Layer 3 of a small transformer language model trained on English Wikipedia (9 layers, counted from 0, width 96).
A neuron's activation on a vector x is squared ReLU(weights . x), where the dot is the dot product.

Input weights of the MLP neurons that the questions are about. A number n stands for (n - 500) times 0.00072.
n16: 525,439,707,550,458,534,504,521,507,559,386,507,720,421,380,625,492,406,367,527,573,748,637,601,645,444,569,342,406,627,582,452,480,664,481,571,404,609,214,250,387,336,425,604,316,399,820,423,549,359,437,302,561,500,508,287,403,318,689,456,397,639,606,618,719,400,467,520,341,395,538,316,504,384,327,323,455,570,615,448,668,504,508,843,673,520,343,443,432,721,356,453,550,724,414,492
n38: 632,399,231,631,538,511,622,701,518,400,554,529,263,608,160,529,455,600,399,605,605,549,780,504,375,532,489,500,359,556,693,584,395,419,407,782,442,666,359,362,321,337,810,496,266,421,601,586,423,564,463,493,436,797,532,403,428,629,385,573,474,480,678,496,404,321,329,586,563,500,626,310,597,354,361,471,451,621,268,555,607,572,569,600,630,460,311,523,484,356,444,434,631,418,577,523
n55: 415,533,466,538,586,567,667,545,507,742,439,556,590,581,500,575,503,500,420,568,474,569,387,564,531,386,379,507,336,258,574,504,412,629,453,474,483,479,464,593,385,795,678,767,500,688,314,556,387,678,497,524,644,598,594,555,285,432,479,560,524,423,579,429,456,576,493,461,468,517,407,504,352,453,601,503,352,469,589,232,378,543,451,574,367,669,843,335,345,331,445,556,253,331,584,568
n71: 348,630,456,630,566,561,257,397,382,266,342,631,519,417,321,512,700,320,355,231,390,379,450,320,518,676,511,402,297,428,380,620,440,513,341,661,429,264,380,443,598,375,603,423,375,438,446,333,605,589,386,593,500,346,469,488,418,496,389,422,518,633,683,526,434,614,773,617,575,724,711,303,324,397,442,387,409,550,579,431,350,559,493,507,523,338,443,522,539,552,449,699,589,489,312,467
n81: 741,333,803,654,562,580,536,429,554,568,410,756,335,363,500,397,135,428,661,472,430,492,643,428,410,526,710,488,465,196,232,569,542,570,496,615,559,441,527,517,504,576,415,526,417,334,444,414,356,336,369,215,618,483,388,456,483,492,500,496,573,714,680,576,739,239,231,643,814,343,566,339,416,624,569,508,513,515,342,513,410,504,471,483,692,346,604,308,625,612,427,257,537,542,634,598
n101: 615,622,557,365,675,545,688,525,565,492,416,522,312,399,430,636,395,314,359,650,565,258,540,329,394,433,550,721,476,363,508,600,434,585,418,532,357,508,642,520,309,359,551,201,281,400,646,600,468,745,452,392,685,430,405,273,343,308,661,562,443,646,282,531,552,485,422,480,496,377,477,575,469,445,388,569,700,386,618,690,615,464,862,585,493,651,470,561,739,459,432,403,438,629,605,658
n103: 577,191,451,485,782,329,596,369,561,525,650,354,733,336,545,694,515,400,504,485,524,580,332,396,508,500,477,350,548,537,624,484,519,408,549,277,251,705,485,524,418,552,709,711,354,536,321,455,395,368,618,255,673,376,484,338,420,453,527,313,428,423,427,438,492,482,218,492,637,220,336,297,512,484,755,646,602,472,337,615,436,428,546,632,534,635,515,462,703,550,647,484,604,551,438,519
n106: 556,435,471,735,594,512,464,478,442,316,339,429,549,564,456,633,585,760,491,206,817,212,633,468,410,360,561,70,318,615,251,444,642,471,604,629,260,355,547,614,375,587,323,308,448,527,408,359,561,595,500,424,443,554,214,578,487,487,434,244,423,596,636,638,591,551,526,513,410,280,582,660,496,377,449,672,579,660,531,288,611,442,364,620,544,449,357,589,321,553,439,342,636,650,396,456
n110: 476,355,574,451,421,440,572,443,591,869,740,563,430,573,401,538,759,576,772,315,755,478,675,449,474,170,308,586,704,743,429,592,598,539,388,573,525,651,617,428,560,657,310,555,393,553,586,397,583,316,500,445,604,211,204,719,132,550,575,340,565,240,583,639,348,689,481,697,572,543,680,419,447,613,486,466,626,818,575,473,464,512,451,447,484,300,543,704,714,372,530,562,231,192,509,470
n130: 624,441,476,668,413,632,527,530,440,661,282,721,484,679,509,354,700,490,363,582,487,492,550,605,670,594,389,426,668,608,359,554,463,631,434,762,473,645,610,623,383,338,693,512,677,668,422,378,382,504,695,477,453,186,546,449,299,512,544,469,441,669,417,476,852,458,913,602,442,461,325,491,411,652,641,557,585,457,517,340,612,492,728,379,482,608,353,390,550,474,673,258,624,387,298,625
n133: 358,402,419,652,441,425,646,595,455,625,520,585,419,698,357,759,326,577,691,558,414,500,473,396,493,607,460,439,387,414,522,628,477,536,207,387,592,646,784,489,478,572,603,504,633,434,525,460,500,403,688,450,624,478,600,480,601,678,467,454,372,703,588,459,465,440,366,360,693,392,647,476,466,275,565,567,650,483,315,622,381,347,448,507,507,512,701,292,757,133,405,444,678,455,564,642
n134: 567,590,446,617,308,616,526,554,482,437,327,471,477,515,637,354,443,446,624,367,402,447,569,590,389,600,477,508,643,549,508,540,591,753,413,404,504,449,522,623,632,511,385,468,243,522,285,228,818,569,589,601,561,387,560,389,492,627,473,541,565,790,434,709,358,600,574,760,178,466,423,329,754,440,287,463,356,455,233,468,452,726,512,418,604,372,455,775,404,508,584,414,636,649,434,470
n139: 421,537,621,561,582,547,668,388,508,747,352,712,448,457,556,820,265,583,265,479,283,720,619,487,530,190,348,355,413,272,549,327,527,396,543,536,308,690,566,612,261,711,446,736,417,365,534,406,233,582,420,187,534,385,473,523,514,437,526,412,590,542,351,313,344,258,388,660,424,313,457,670,248,356,554,691,509,634,273,401,473,574,557,601,598,803,293,375,663,566,496,575,662,655,465,714
n140: 503,544,384,526,507,610,482,645,539,459,418,464,651,294,480,366,522,454,612,570,838,284,413,288,601,349,489,655,305,358,477,212,538,483,522,671,572,561,511,705,448,464,345,500,472,627,658,568,440,350,438,613,530,473,351,720,378,542,677,507,578,536,386,592,441,334,665,473,455,694,466,370,622,446,751,227,448,418,548,84,426,472,519,310,574,391,536,593,555,606,641,412,610,293,466,522
n150: 424,567,677,365,327,350,366,657,478,565,673,496,449,705,657,594,652,500,554,415,462,586,537,669,421,737,567,744,408,550,548,343,585,377,550,171,534,500,598,805,372,297,488,533,638,304,419,582,425,160,496,565,652,340,356,458,550,561,397,424,402,680,549,565,413,485,352,460,496,465,765,453,500,709,574,440,740,808,361,692,525,534,480,740,546,471,542,414,685,470,328,528,504,367,564,399
n168: 551,207,493,489,686,511,705,576,622,598,622,714,541,522,572,669,317,429,611,559,579,548,379,576,567,508,374,609,288,478,489,246,504,391,551,338,332,526,709,588,485,565,672,597,437,371,369,604,547,937,421,381,412,613,415,350,492,603,679,411,647,393,472,504,547,504,719,473,579,406,485,423,523,512,547,422,548,254,472,535,392,430,788,496,540,752,547,622,570,452,305,557,365,538,560,372
n181: 577,429,601,419,434,473,392,587,490,305,427,641,328,582,432,409,617,603,665,249,311,316,471,497,570,601,632,486,522,575,259,232,393,481,380,487,483,560,523,482,428,578,612,321,389,474,493,472,589,423,412,558,369,603,748,355,375,662,619,594,455,778,483,332,655,419,762,461,532,288,472,470,436,649,577,450,814,586,627,547,467,546,567,426,528,347,721,462,460,322,510,443,482,586,585,476
n191: 359,459,531,640,596,403,474,976,504,588,390,692,527,538,479,567,364,701,416,364,639,469,621,740,389,544,450,508,390,638,441,88,410,705,655,411,463,594,463,464,492,578,377,424,488,540,594,615,524,597,489,478,447,480,688,746,326,389,666,415,420,655,430,567,468,485,814,504,458,383,519,483,422,584,412,541,537,563,685,659,240,354,403,449,559,396,395,523,352,613,500,371,531,386,824,602
n205: 594,481,514,679,312,403,466,569,450,313,562,548,357,476,466,612,584,658,590,479,534,666,466,524,574,401,461,591,666,455,619,679,460,674,643,470,473,525,483,522,772,538,500,377,190,664,559,558,263,560,202,542,482,320,667,458,339,573,479,664,430,542,453,475,470,521,634,347,353,510,550,403,547,740,385,418,466,733,439,732,411,524,618,421,538,385,493,567,366,539,574,496,453,289,359,275
n207: 486,488,546,590,419,440,470,604,362,678,436,589,209,810,250,575,622,436,415,317,533,377,297,654,431,464,330,709,341,350,241,390,753,613,204,507,459,347,371,408,303,583,600,682,278,420,235,503,578,451,556,553,546,441,383,274,419,516,682,623,427,537,551,401,516,366,570,532,532,780,411,538,370,328,379,692,318,489,616,476,649,566,442,437,503,403,489,500,387,559,389,555,547,429,516,458
n209: 600,387,384,576,508,585,533,589,635,644,521,424,693,548,557,667,649,618,435,533,488,455,250,474,485,535,402,422,388,650,408,524,531,456,563,259,366,603,536,465,419,734,457,543,356,433,286,705,592,401,235,386,604,366,429,376,444,457,417,373,451,576,399,407,241,438,237,485,746,507,474,512,496,746,461,355,690,517,581,383,308,600,382,370,392,563,394,653,618,422,590,746,816,512,626,641
n223: 483,435,671,634,618,622,585,779,618,417,437,529,649,563,356,554,564,507,439,579,391,598,588,700,564,386,325,466,375,526,291,512,481,676,560,578,507,465,569,579,276,604,433,440,407,614,384,472,709,448,427,622,338,612,520,411,552,288,622,181,549,771,728,484,412,467,471,434,497,526,557,529,260,662,560,540,349,469,366,200,425,597,293,813,527,397,467,481,377,756,444,523,523,710,612,695
n224: 266,397,618,522,274,403,367,408,573,634,532,539,559,540,552,476,478,461,658,569,708,489,551,619,647,527,603,347,469,511,508,446,738,431,518,582,422,538,567,641,416,741,531,631,547,479,522,279,594,523,718,547,350,316,523,445,383,607,441,735,397,421,673,776,559,593,409,614,548,348,585,673,609,181,249,468,512,591,496,504,743,612,593,432,586,292,360,570,515,428,555,654,649,564,304,639
n239: 563,504,527,461,844,392,722,545,593,575,630,485,412,530,430,587,364,533,522,556,261,557,323,295,435,658,496,324,702,322,612,400,410,643,507,521,456,671,482,421,556,660,401,608,573,525,234,289,565,560,544,351,538,353,508,500,500,134,584,548,572,565,645,656,561,327,402,414,472,309,703,691,644,615,732,515,676,628,349,464,440,645,658,628,449,456,504,466,408,405,436,329,400,426,632,719
n269: 700,430,466,381,265,547,624,612,392,413,610,507,479,429,593,436,555,551,512,476,540,528,336,395,455,600,182,398,489,318,458,518,698,420,507,420,683,714,530,536,435,601,672,475,618,441,327,522,544,420,634,446,777,500,630,522,679,475,639,830,634,555,474,333,372,653,433,518,411,551,514,481,349,568,333,473,630,572,555,360,439,592,612,525,603,594,507,455,319,444,521,623,710,380,542,517
n273: 500,410,507,482,204,550,213,465,345,576,271,507,423,511,394,595,583,497,563,547,516,217,662,629,697,220,365,363,326,450,455,573,818,441,719,510,489,441,413,394,381,617,545,332,535,493,421,689,349,446,401,429,489,522,576,656,515,372,684,535,558,695,653,272,508,345,634,541,335,547,566,627,455,462,316,496,520,563,367,652,447,438,500,519,615,675,600,445,443,393,533,429,710,519,474,388
n283: 487,428,688,525,592,424,517,672,604,321,516,514,493,497,466,346,426,639,631,335,289,525,384,445,521,588,610,357,289,566,193,586,242,465,280,592,572,587,785,526,577,431,500,470,421,477,437,452,722,646,359,462,525,623,489,315,463,445,686,414,496,564,602,587,477,387,260,620,533,389,397,338,395,773,314,336,508,581,443,389,530,712,579,442,621,430,503,634,441,461,454,666,550,413,449,595
n319: 476,520,606,289,526,529,589,500,624,745,416,419,334,604,397,436,587,670,513,446,492,445,346,665,398,523,562,568,345,568,593,469,560,405,572,445,570,396,385,595,258,354,652,669,250,424,428,503,368,369,539,332,416,474,508,531,685,621,728,458,598,547,556,459,620,327,784,639,463,453,500,564,164,671,550,620,465,613,484,298,519,417,544,530,352,687,357,573,404,337,318,687,685,414,604,312
n331: 554,600,293,437,469,611,614,601,640,397,736,628,689,611,639,754,384,589,387,469,317,481,554,320,566,589,543,400,256,374,373,360,524,402,477,391,248,671,608,411,485,690,605,340,292,504,665,759,280,393,485,477,407,738,692,458,525,540,535,470,523,413,478,528,483,726,437,689,464,331,496,287,771,439,697,639,621,361,471,322,476,645,563,512,507,667,466,473,320,466,446,600,425,420,253,311
n334: 515,474,620,354,673,238,484,444,500,465,553,388,355,626,435,561,500,623,717,401,393,636,276,469,516,621,628,642,632,563,675,428,808,571,520,630,631,476,469,608,449,648,421,668,479,213,634,405,266,508,411,426,603,402,441,376,238,599,726,728,580,440,244,323,458,237,410,405,614,311,311,701,431,496,597,650,835,584,487,359,697,496,593,447,529,383,668,608,466,504,524,381,613,315,447,401
n356: 542,762,411,360,393,611,455,492,453,426,633,507,378,629,450,658,338,282,496,233,417,373,369,632,560,389,247,423,508,358,409,406,744,516,409,153,521,518,507,379,595,687,478,515,349,617,563,361,564,586,393,507,472,507,630,549,485,496,561,339,362,500,452,726,342,363,622,569,385,545,557,457,406,285,392,643,553,474,500,655,623,520,378,424,599,351,625,426,385,508,345,449,611,467,442,567
n360: 503,512,327,697,619,415,633,632,486,409,480,406,511,656,656,586,479,563,421,561,408,597,435,366,396,575,402,486,519,493,713,682,541,294,553,493,524,408,414,253,706,690,590,628,558,656,472,471,515,378,584,461,518,617,575,427,439,340,315,448,307,427,331,611,489,608,407,459,543,528,891,539,489,477,610,244,434,444,655,178,428,411,292,533,474,410,479,356,519,547,461,577,635,330,570,707

Each question shows a token from some text and the vector x that enters the MLP there. A number n stands for (n - 500) times 0.0081.

"ater ": 406,648,432,593,684,364,568,293,433,573,572,561,471,349,519,444,407,611,687,626,340,536,665,352,646,401,529,574,317,698,355,435,319,421,595,188,743,555,447,357,364,438,584,784,576,430,436,514,497,551,561,563,595,460,675,673,615,475,382,590,613,582,441,390,612,426,434,449,368,568,592,590,388,475,129,447,467,492,602,569,553,387,366,390,445,428,523,247,485,753,614,434,387,668,520,420
Which neuron lights up most? n139

"1": 336,412,433,539,705,634,553,317,366,480,466,407,593,491,458,359,484,729,560,527,553,501,539,449,434,548,393,674,590,477,428,727,401,183,359,522,697,479,488,384,445,441,480,516,644,605,668,507,661,285,302,705,488,569,599,631,562,429,334,509,702,555,545,543,482,569,700,441,572,550,378,560,732,481,198,423,475,472,648,577,546,473,511,351,525,603,306,371,688,510,557,448,281,813,612,347
Which neuron fires most, and how strongly? n71, at about 0.047

"p": 298,428,644,585,777,546,467,590,417,594,551,292,629,526,387,496,655,669,688,400,448,476,640,402,491,638,373,554,629,579,429,463,291,363,470,531,739,514,215,390,644,558,530,526,547,556,662,681,608,502,579,659,532,543,782,536,688,373,280,648,491,662,556,458,486,468,506,537,450,418,360,477,549,537,309,680,544,494,733,515,586,358,423,346,593,586,329,442,502,662,468,323,405,556,559,208
Which neuron lights up most? n191

"ar": 422,559,475,483,672,459,522,306,327,453,597,291,554,565,488,466,546,570,529,403,396,478,399,417,582,438,470,398,595,433,297,653,307,278,769,581,698,673,419,495,432,395,416,434,672,592,376,495,442,461,236,696,507,437,531,425,757,499,283,634,692,543,551,497,538,612,542,211,398,583,559,547,673,347,379,754,414,483,594,328,622,299,588,355,276,466,451,434,538,660,507,464,355,529,586,338
Which neuron fires most, and how strongly? n106, at about 0.29

"tic": 365,619,327,763,560,556,611,494,432,538,573,378,585,575,456,439,578,750,799,415,407,578,490,349,582,521,702,426,188,506,453,429,292,470,608,524,667,588,417,310,396,388,584,414,625,513,562,363,576,365,471,587,679,538,529,546,432,521,224,511,575,634,503,533,296,411,563,475,550,608,440,495,668,353,363,527,544,365,443,666,554,491,570,389,464,644,252,517,784,692,622,519,264,555,665,422
Which neuron lights up most? n38

"8": 450,560,470,548,741,757,534,241,367,603,546,400,575,631,597,473,529,494,718,517,579,614,481,617,556,413,495,528,359,769,326,757,314,346,335,452,628,494,481,426,355,492,478,531,635,574,554,462,644,462,424,701,511,448,598,510,595,418,385,489,606,553,756,534,545,658,552,378,623,417,416,479,598,476,238,612,363,468,473,570,600,515,458,453,373,597,216,462,819,680,493,417,259,644,574,372
The three highest activations, in order: n223, n110, n16

"ri": 163,572,525,620,740,336,620,514,525,451,515,413,585,653,371,471,435,587,627,356,452,563,562,634,474,510,559,587,445,470,481,568,327,418,385,316,680,432,468,259,359,528,522,528,594,645,481,473,630,452,245,652,565,559,473,584,762,543,338,698,606,565,531,504,525,533,489,317,483,504,421,398,582,508,443,731,519,241,591,621,587,414,397,466,292,770,274,401,534,708,549,421,250,431,451,313
The two highest activations, in order: n207, n55

"18": 303,606,525,532,715,625,509,370,344,581,483,595,481,535,330,518,443,480,696,641,457,523,404,600,431,497,696,519,540,674,430,832,292,336,593,509,829,512,413,392,483,497,449,756,666,571,453,345,536,527,364,739,493,407,547,536,503,314,442,631,605,636,511,429,569,441,521,495,480,534,429,440,671,654,200,547,422,673,594,549,565,319,349,314,394,680,367,382,688,541,587,542,335,571,616,460
Which neuron lights up most? n283

"é": 304,484,506,488,894,616,381,367,273,490,693,364,444,289,406,507,604,693,539,517,518,519,395,434,511,561,613,510,413,635,270,556,329,397,421,296,615,540,657,403,567,440,621,512,490,688,537,308,483,318,356,560,549,396,566,491,651,446,443,718,820,439,522,535,614,285,448,524,553,564,501,686,620,516,338,685,521,551,539,492,755,415,429,362,435,664,337,530,431,642,553,469,343,568,537,434
The two highest activations, in order: n283, n239

"P": 380,466,415,553,621,680,586,503,340,596,573,269,494,468,527,554,577,546,646,353,471,464,518,446,493,449,476,739,528,706,517,508,367,194,548,403,675,484,332,207,617,351,598,519,583,717,648,618,611,536,576,728,511,520,588,401,695,514,227,653,673,550,420,498,395,412,607,485,480,498,226,543,592,461,255,599,569,455,639,530,605,455,329,326,489,591,381,309,508,624,357,303,466,582,592,361
The three highest activations, in order: n360, n356, n38

"that ": 493,641,554,558,789,703,653,177,473,384,555,469,414,564,637,481,466,489,604,494,293,628,656,338,778,500,525,571,547,803,248,582,354,472,441,296,564,544,426,488,455,431,604,616,555,484,496,508,567,601,486,460,621,377,613,656,681,326,387,562,655,573,471,377,517,526,438,573,486,543,483,468,363,570,217,434,436,523,522,458,737,442,260,586,425,450,548,361,756,592,451,390,318,596,603,364
The three highest activations, in order: n81, n283, n16

"es ": 443,452,374,566,808,582,830,307,564,502,575,391,450,408,566,391,599,663,635,443,333,515,682,412,752,557,467,684,403,778,301,563,402,383,553,279,620,441,437,396,521,473,640,695,526,469,592,625,519,615,437,436,681,483,576,660,553,473,318,495,603,605,434,462,537,452,398,412,384,706,580,562,510,422,313,530,408,471,580,533,614,564,490,413,637,477,164,408,584,624,438,326,391,672,494,326
The two highest activations, in order: n38, n16

"le": 428,406,536,645,712,561,628,541,518,376,705,352,615,592,288,336,422,645,718,676,548,580,643,615,610,371,606,634,317,509,547,698,346,519,490,363,741,409,474,556,453,363,608,483,696,600,628,482,673,468,460,518,438,364,424,501,651,418,275,469,471,350,568,424,643,483,306,428,526,512,291,652,706,520,507,729,618,384,555,562,456,407,474,293,358,531,407,480,682,566,388,531,185,652,509,460
Which neuron lights up most? n133

"20": 466,598,358,426,613,624,542,425,337,441,447,444,510,588,516,446,494,499,564,480,541,566,528,617,415,528,520,582,563,531,278,738,389,115,639,426,772,371,475,455,552,395,467,702,705,610,546,426,556,388,318,775,506,523,600,530,574,337,272,518,540,492,532,495,460,566,525,456,537,553,497,537,750,490,193,420,409,497,575,528,723,374,329,274,358,629,321,289,594,608,501,454,231,583,623,582
Which neuron lights up most? n360

"te ": 544,489,504,563,861,492,567,446,481,548,661,506,481,381,500,484,476,670,773,502,388,559,636,453,772,540,627,570,325,654,268,473,271,410,366,186,746,447,580,556,332,401,528,573,688,558,687,480,616,502,521,443,571,547,382,704,589,468,328,530,467,542,433,568,456,416,470,514,528,609,460,539,504,528,215,528,383,549,530,589,599,543,346,393,540,611,314,276,669,620,406,347,440,748,439,415
Which neuron fires most, and how strongly? n283, at about 1.5

"af": 108,611,509,531,693,577,584,384,389,597,683,473,591,404,281,469,490,608,591,515,483,602,757,263,577,652,550,654,638,658,508,523,362,356,593,487,709,444,455,528,551,477,602,414,674,639,600,658,396,386,525,665,570,358,567,447,611,417,485,716,380,590,453,477,399,672,566,618,425,495,336,418,766,505,456,656,430,359,684,572,670,582,475,389,284,674,458,351,499,608,417,383,419,673,461,493
Which neuron lights up most? n331

"anc": 330,677,414,488,716,493,616,418,278,514,543,550,499,407,379,473,298,596,450,478,468,658,516,349,383,579,582,601,505,619,469,487,467,488,727,507,707,565,481,453,436,511,431,684,582,520,399,453,342,370,592,678,532,496,737,462,568,479,338,629,621,579,630,480,440,571,282,381,441,657,268,497,755,436,230,559,436,401,527,291,777,430,572,249,473,564,515,451,475,869,529,575,388,618,371,575
Which neuron fires most, and how strongly? n334, at about 0.27

". ": 517,659,466,593,700,528,534,500,560,487,659,384,385,448,569,513,620,532,733,654,499,624,627,442,794,469,661,498,401,806,384,568,318,401,346,413,539,445,431,454,500,684,625,559,641,566,497,498,468,646,351,421,467,488,466,629,701,487,435,507,636,667,650,635,441,526,395,419,272,554,582,424,459,594,243,578,480,576,574,498,623,565,298,351,374,514,459,310,764,626,476,265,461,745,671,290
Which neuron fires most, and how strongly? n223, at about 0.48

"| ": 429,512,404,564,810,545,577,413,432,535,609,370,396,477,484,383,350,501,664,842,537,495,534,436,828,643,453,537,453,882,231,456,259,394,376,391,537,414,513,474,579,533,638,556,617,473,475,499,497,636,441,661,480,519,479,629,569,503,508,674,576,688,471,456,430,542,392,466,362,629,367,578,590,544,314,661,450,408,565,457,467,470,416,280,368,603,425,340,618,548,490,339,281,690,648,358
Which neuron lights up most? n168

"se": 581,458,435,541,717,505,438,626,339,447,648,510,614,554,296,399,488,463,701,556,417,492,697,426,572,458,581,644,388,648,346,576,322,391,527,361,709,634,426,343,519,503,465,615,740,574,475,480,748,435,490,834,428,457,515,545,640,383,466,578,561,349,560,468,388,543,528,372,502,466,407,458,727,287,425,662,488,489,735,625,607,405,449,302,437,660,509,416,559,718,645,537,255,433,729,288
Which neuron lights up most? n191

"tur": 321,432,353,450,793,487,522,351,473,381,548,455,629,507,324,467,384,622,759,418,246,491,632,427,371,535,654,618,316,642,452,623,303,428,488,526,709,468,597,610,397,350,637,326,756,517,567,491,780,661,482,581,564,555,415,511,571,413,355,761,593,630,575,652,478,425,502,384,412,510,521,500,514,419,417,591,541,380,512,451,635,284,511,394,544,635,390,505,767,545,540,623,209,533,545,595
Which neuron lights up most? n283

"Comm": 209,459,387,593,709,643,580,428,494,553,649,406,413,464,223,563,630,609,538,572,444,623,410,420,484,458,566,535,292,555,444,544,498,314,635,365,633,561,627,521,567,416,495,447,578,591,528,335,591,628,568,669,521,234,587,533,585,427,480,668,637,455,566,257,460,574,181,487,284,573,426,609,542,455,250,788,473,373,640,556,463,333,429,357,453,531,508,441,560,717,300,392,308,587,639,575
The three highest activations, in order: n133, n101, n55

"(": 473,610,497,498,858,748,502,425,505,457,664,515,457,301,420,535,407,516,689,638,409,467,427,462,753,608,456,554,512,776,366,488,393,304,473,358,540,445,298,483,555,547,614,586,470,578,532,560,577,565,345,690,592,490,536,569,546,558,410,724,737,576,452,503,436,633,529,527,190,643,605,584,595,546,483,567,426,631,644,537,547,501,411,370,257,566,347,382,688,697,519,302,365,701,630,357
The three highest activations, in order: n71, n168, n205

"E": 321,502,509,522,634,676,562,383,400,462,592,369,393,558,393,388,594,549,597,471,505,466,396,558,563,489,560,574,394,474,328,509,303,161,392,341,557,589,615,478,606,504,634,463,597,529,581,569,631,526,420,761,555,443,549,408,602,431,531,677,650,542,406,424,688,456,500,558,360,507,416,601,511,490,276,747,409,302,585,470,531,163,233,278,138,485,409,522,666,707,612,373,409,515,561,504
The two highest activations, in order: n207, n181

"with ": 483,585,534,672,946,520,650,283,497,499,621,559,603,456,552,394,442,428,583,420,431,466,564,291,676,556,462,406,528,803,287,396,252,471,452,291,615,568,553,547,456,421,596,647,524,487,540,600,640,492,464,538,665,422,603,577,599,450,470,601,676,614,503,433,559,453,462,364,540,673,616,586,451,572,289,561,434,565,620,525,550,575,183,365,340,486,511,271,810,541,489,495,396,526,680,391
Which neuron fires most, and how strongly? n209, at about 0.64

",": 389,554,486,528,641,466,602,387,223,628,541,428,494,510,594,463,401,479,648,653,463,474,587,456,591,485,423,506,331,747,387,637,211,487,654,437,470,354,250,559,545,336,600,496,538,394,525,231,593,376,361,648,527,556,505,586,583,503,310,573,498,521,432,419,583,600,384,483,693,539,477,476,525,444,257,578,514,211,417,463,520,278,286,298,405,536,395,385,653,745,646,472,245,687,640,466
The three highest activations, in order: n360, n81, n71

"d": 446,663,406,508,625,526,523,628,333,472,545,486,666,620,576,496,599,587,630,363,463,440,626,618,459,558,554,668,466,458,417,574,306,355,592,440,861,393,342,488,359,590,517,380,586,609,529,604,543,574,397,682,627,490,428,560,785,541,403,633,568,556,490,589,452,491,454,307,553,484,449,343,851,428,336,469,384,511,770,416,653,414,421,344,419,626,363,340,563,557,657,431,122,574,474,343
Which neuron fires most, and how strongly? n140, at about 0.23

"Sp": 291,383,514,348,610,548,510,387,420,548,576,232,611,460,339,486,393,411,580,263,254,597,454,408,548,511,523,698,431,713,313,522,324,332,466,437,541,545,320,410,639,525,582,486,557,642,586,504,593,562,694,588,483,428,356,433,603,328,410,659,651,505,640,368,520,520,214,545,238,509,436,614,583,359,267,683,512,445,635,587,366,519,502,240,374,554,469,430,450,741,550,455,386,423,595,315
Which neuron lights up most? n283

"er": 396,402,421,347,618,599,660,399,402,484,535,449,528,544,518,489,549,654,639,482,426,430,765,315,625,512,417,674,412,489,497,575,171,439,756,393,632,447,507,323,435,522,571,445,504,601,523,565,475,435,269,685,482,474,580,573,706,626,323,562,551,409,579,413,355,401,495,373,577,538,468,510,704,507,374,708,540,514,483,553,761,338,432,240,544,474,292,385,755,549,640,587,293,643,472,231
Which neuron fires most, and how strongly? n38, at about 0.56

"ich": 251,491,537,492,468,602,431,394,189,532,724,342,494,467,507,345,472,761,380,419,431,495,444,452,421,348,562,670,527,638,377,560,272,218,655,390,555,526,346,329,428,309,453,428,564,636,408,511,562,699,466,560,414,394,748,395,786,520,442,537,718,568,418,512,323,477,536,318,558,453,462,601,638,487,492,572,586,351,591,432,601,328,384,352,342,558,461,228,636,582,621,493,408,545,543,456
The two highest activations, in order: n181, n360

"L": 317,478,441,341,735,752,637,361,219,448,633,472,493,493,518,402,533,516,613,446,361,452,364,495,416,432,640,776,509,501,351,610,301,208,586,421,571,658,365,540,549,551,458,369,559,591,693,469,492,567,451,633,455,343,518,461,627,487,450,641,771,596,596,492,571,528,445,469,311,620,409,595,484,555,377,674,433,480,677,358,528,395,344,300,241,493,515,393,651,573,704,440,290,568,671,507
Which neuron lights up most? n140

"s ": 358,624,545,516,840,591,666,351,529,490,629,545,444,435,574,544,485,567,644,403,268,463,619,423,811,549,444,547,514,770,334,474,426,435,567,270,609,538,444,551,456,527,693,580,446,413,558,613,638,627,390,504,583,462,579,662,477,477,405,579,691,574,392,394,548,586,380,404,334,725,550,597,547,579,224,616,392,549,611,586,570,443,260,359,522,457,419,324,684,510,485,395,366,848,537,417
Which neuron fires most, and how strongly? n139, at about 0.18

"al ": 502,580,349,437,842,563,549,369,475,445,589,545,451,444,513,528,525,684,704,358,489,475,563,402,864,529,438,562,333,815,375,427,248,434,600,170,569,570,401,459,396,464,584,540,499,362,536,563,567,498,431,513,576,565,642,696,504,417,383,474,447,491,469,370,483,549,528,365,461,668,552,602,593,575,167,633,328,580,576,570,569,506,386,326,422,426,376,283,632,648,566,453,354,720,550,441
Which neuron lights up most? n191

"7": 350,556,339,552,691,723,428,397,305,453,483,443,544,494,470,354,389,613,483,617,506,594,570,556,334,589,481,728,492,588,375,831,330,185,488,497,592,500,369,457,564,423,526,513,726,496,559,546,692,425,307,644,419,529,492,646,465,396,302,479,675,527,608,497,436,485,560,439,621,483,360,471,686,523,242,524,478,435,595,550,612,498,495,321,597,610,341,335,646,635,444,387,211,670,571,258
The two highest activations, in order: n38, n71

"200": 450,541,644,436,671,680,408,244,398,561,587,426,516,504,436,531,413,547,686,552,487,493,494,579,439,556,593,556,459,592,382,767,254,413,372,393,584,341,359,472,392,474,702,446,752,620,409,397,523,380,431,683,567,427,452,513,373,309,325,563,640,573,492,391,395,336,528,583,479,535,458,443,613,611,246,458,319,321,432,611,589,401,508,307,146,625,271,509,777,580,436,468,398,652,587,548
Which neuron lights up most? n101

"comp": 292,401,560,381,768,555,656,371,553,625,465,326,645,544,301,564,485,585,623,555,467,615,488,449,417,443,597,605,378,708,492,545,354,583,509,303,760,421,505,504,606,464,732,477,549,608,572,591,327,408,682,609,549,558,528,580,691,403,383,579,703,491,394,256,467,461,294,612,282,630,325,442,515,450,317,788,472,459,621,659,531,556,538,443,383,614,592,469,571,777,432,333,440,665,588,492
Which neuron lights up most? n103

"ph": 482,527,591,576,504,382,617,545,297,672,616,371,534,648,537,381,612,690,713,392,422,578,539,434,460,484,628,707,415,428,337,502,284,440,589,387,572,526,178,472,599,445,615,486,419,516,563,483,651,595,520,653,525,621,584,435,510,467,285,672,530,479,715,439,449,426,540,513,488,653,542,421,636,466,219,677,443,439,583,572,701,417,273,247,545,721,254,377,625,568,522,597,300,701,541,316
Which neuron fires most, and how strongly? n207, at about 1.6

"ent": 388,358,666,387,648,671,656,266,405,627,429,350,555,405,434,616,445,648,603,418,359,458,431,454,506,675,569,549,373,569,379,616,386,462,561,472,413,637,316,695,318,475,666,578,869,475,502,506,641,524,327,544,505,421,491,512,465,402,444,629,741,613,482,423,510,612,394,441,511,719,498,494,765,384,163,446,502,523,523,465,566,396,432,459,349,581,543,491,576,712,627,617,286,435,704,329
Which neuron fires most, and how strongly? n55, at about 0.62

"L ": 307,607,273,466,818,584,542,378,558,520,681,560,497,462,557,477,519,470,687,481,337,570,584,628,654,453,529,640,510,825,267,452,478,405,360,268,549,586,417,419,380,237,621,543,466,515,634,557,511,530,364,614,545,499,540,634,538,533,402,515,730,638,379,556,354,571,479,379,427,580,372,458,387,500,331,455,381,395,575,425,606,414,349,295,566,344,271,313,590,668,519,416,281,751,517,486
Which neuron lights up most? n356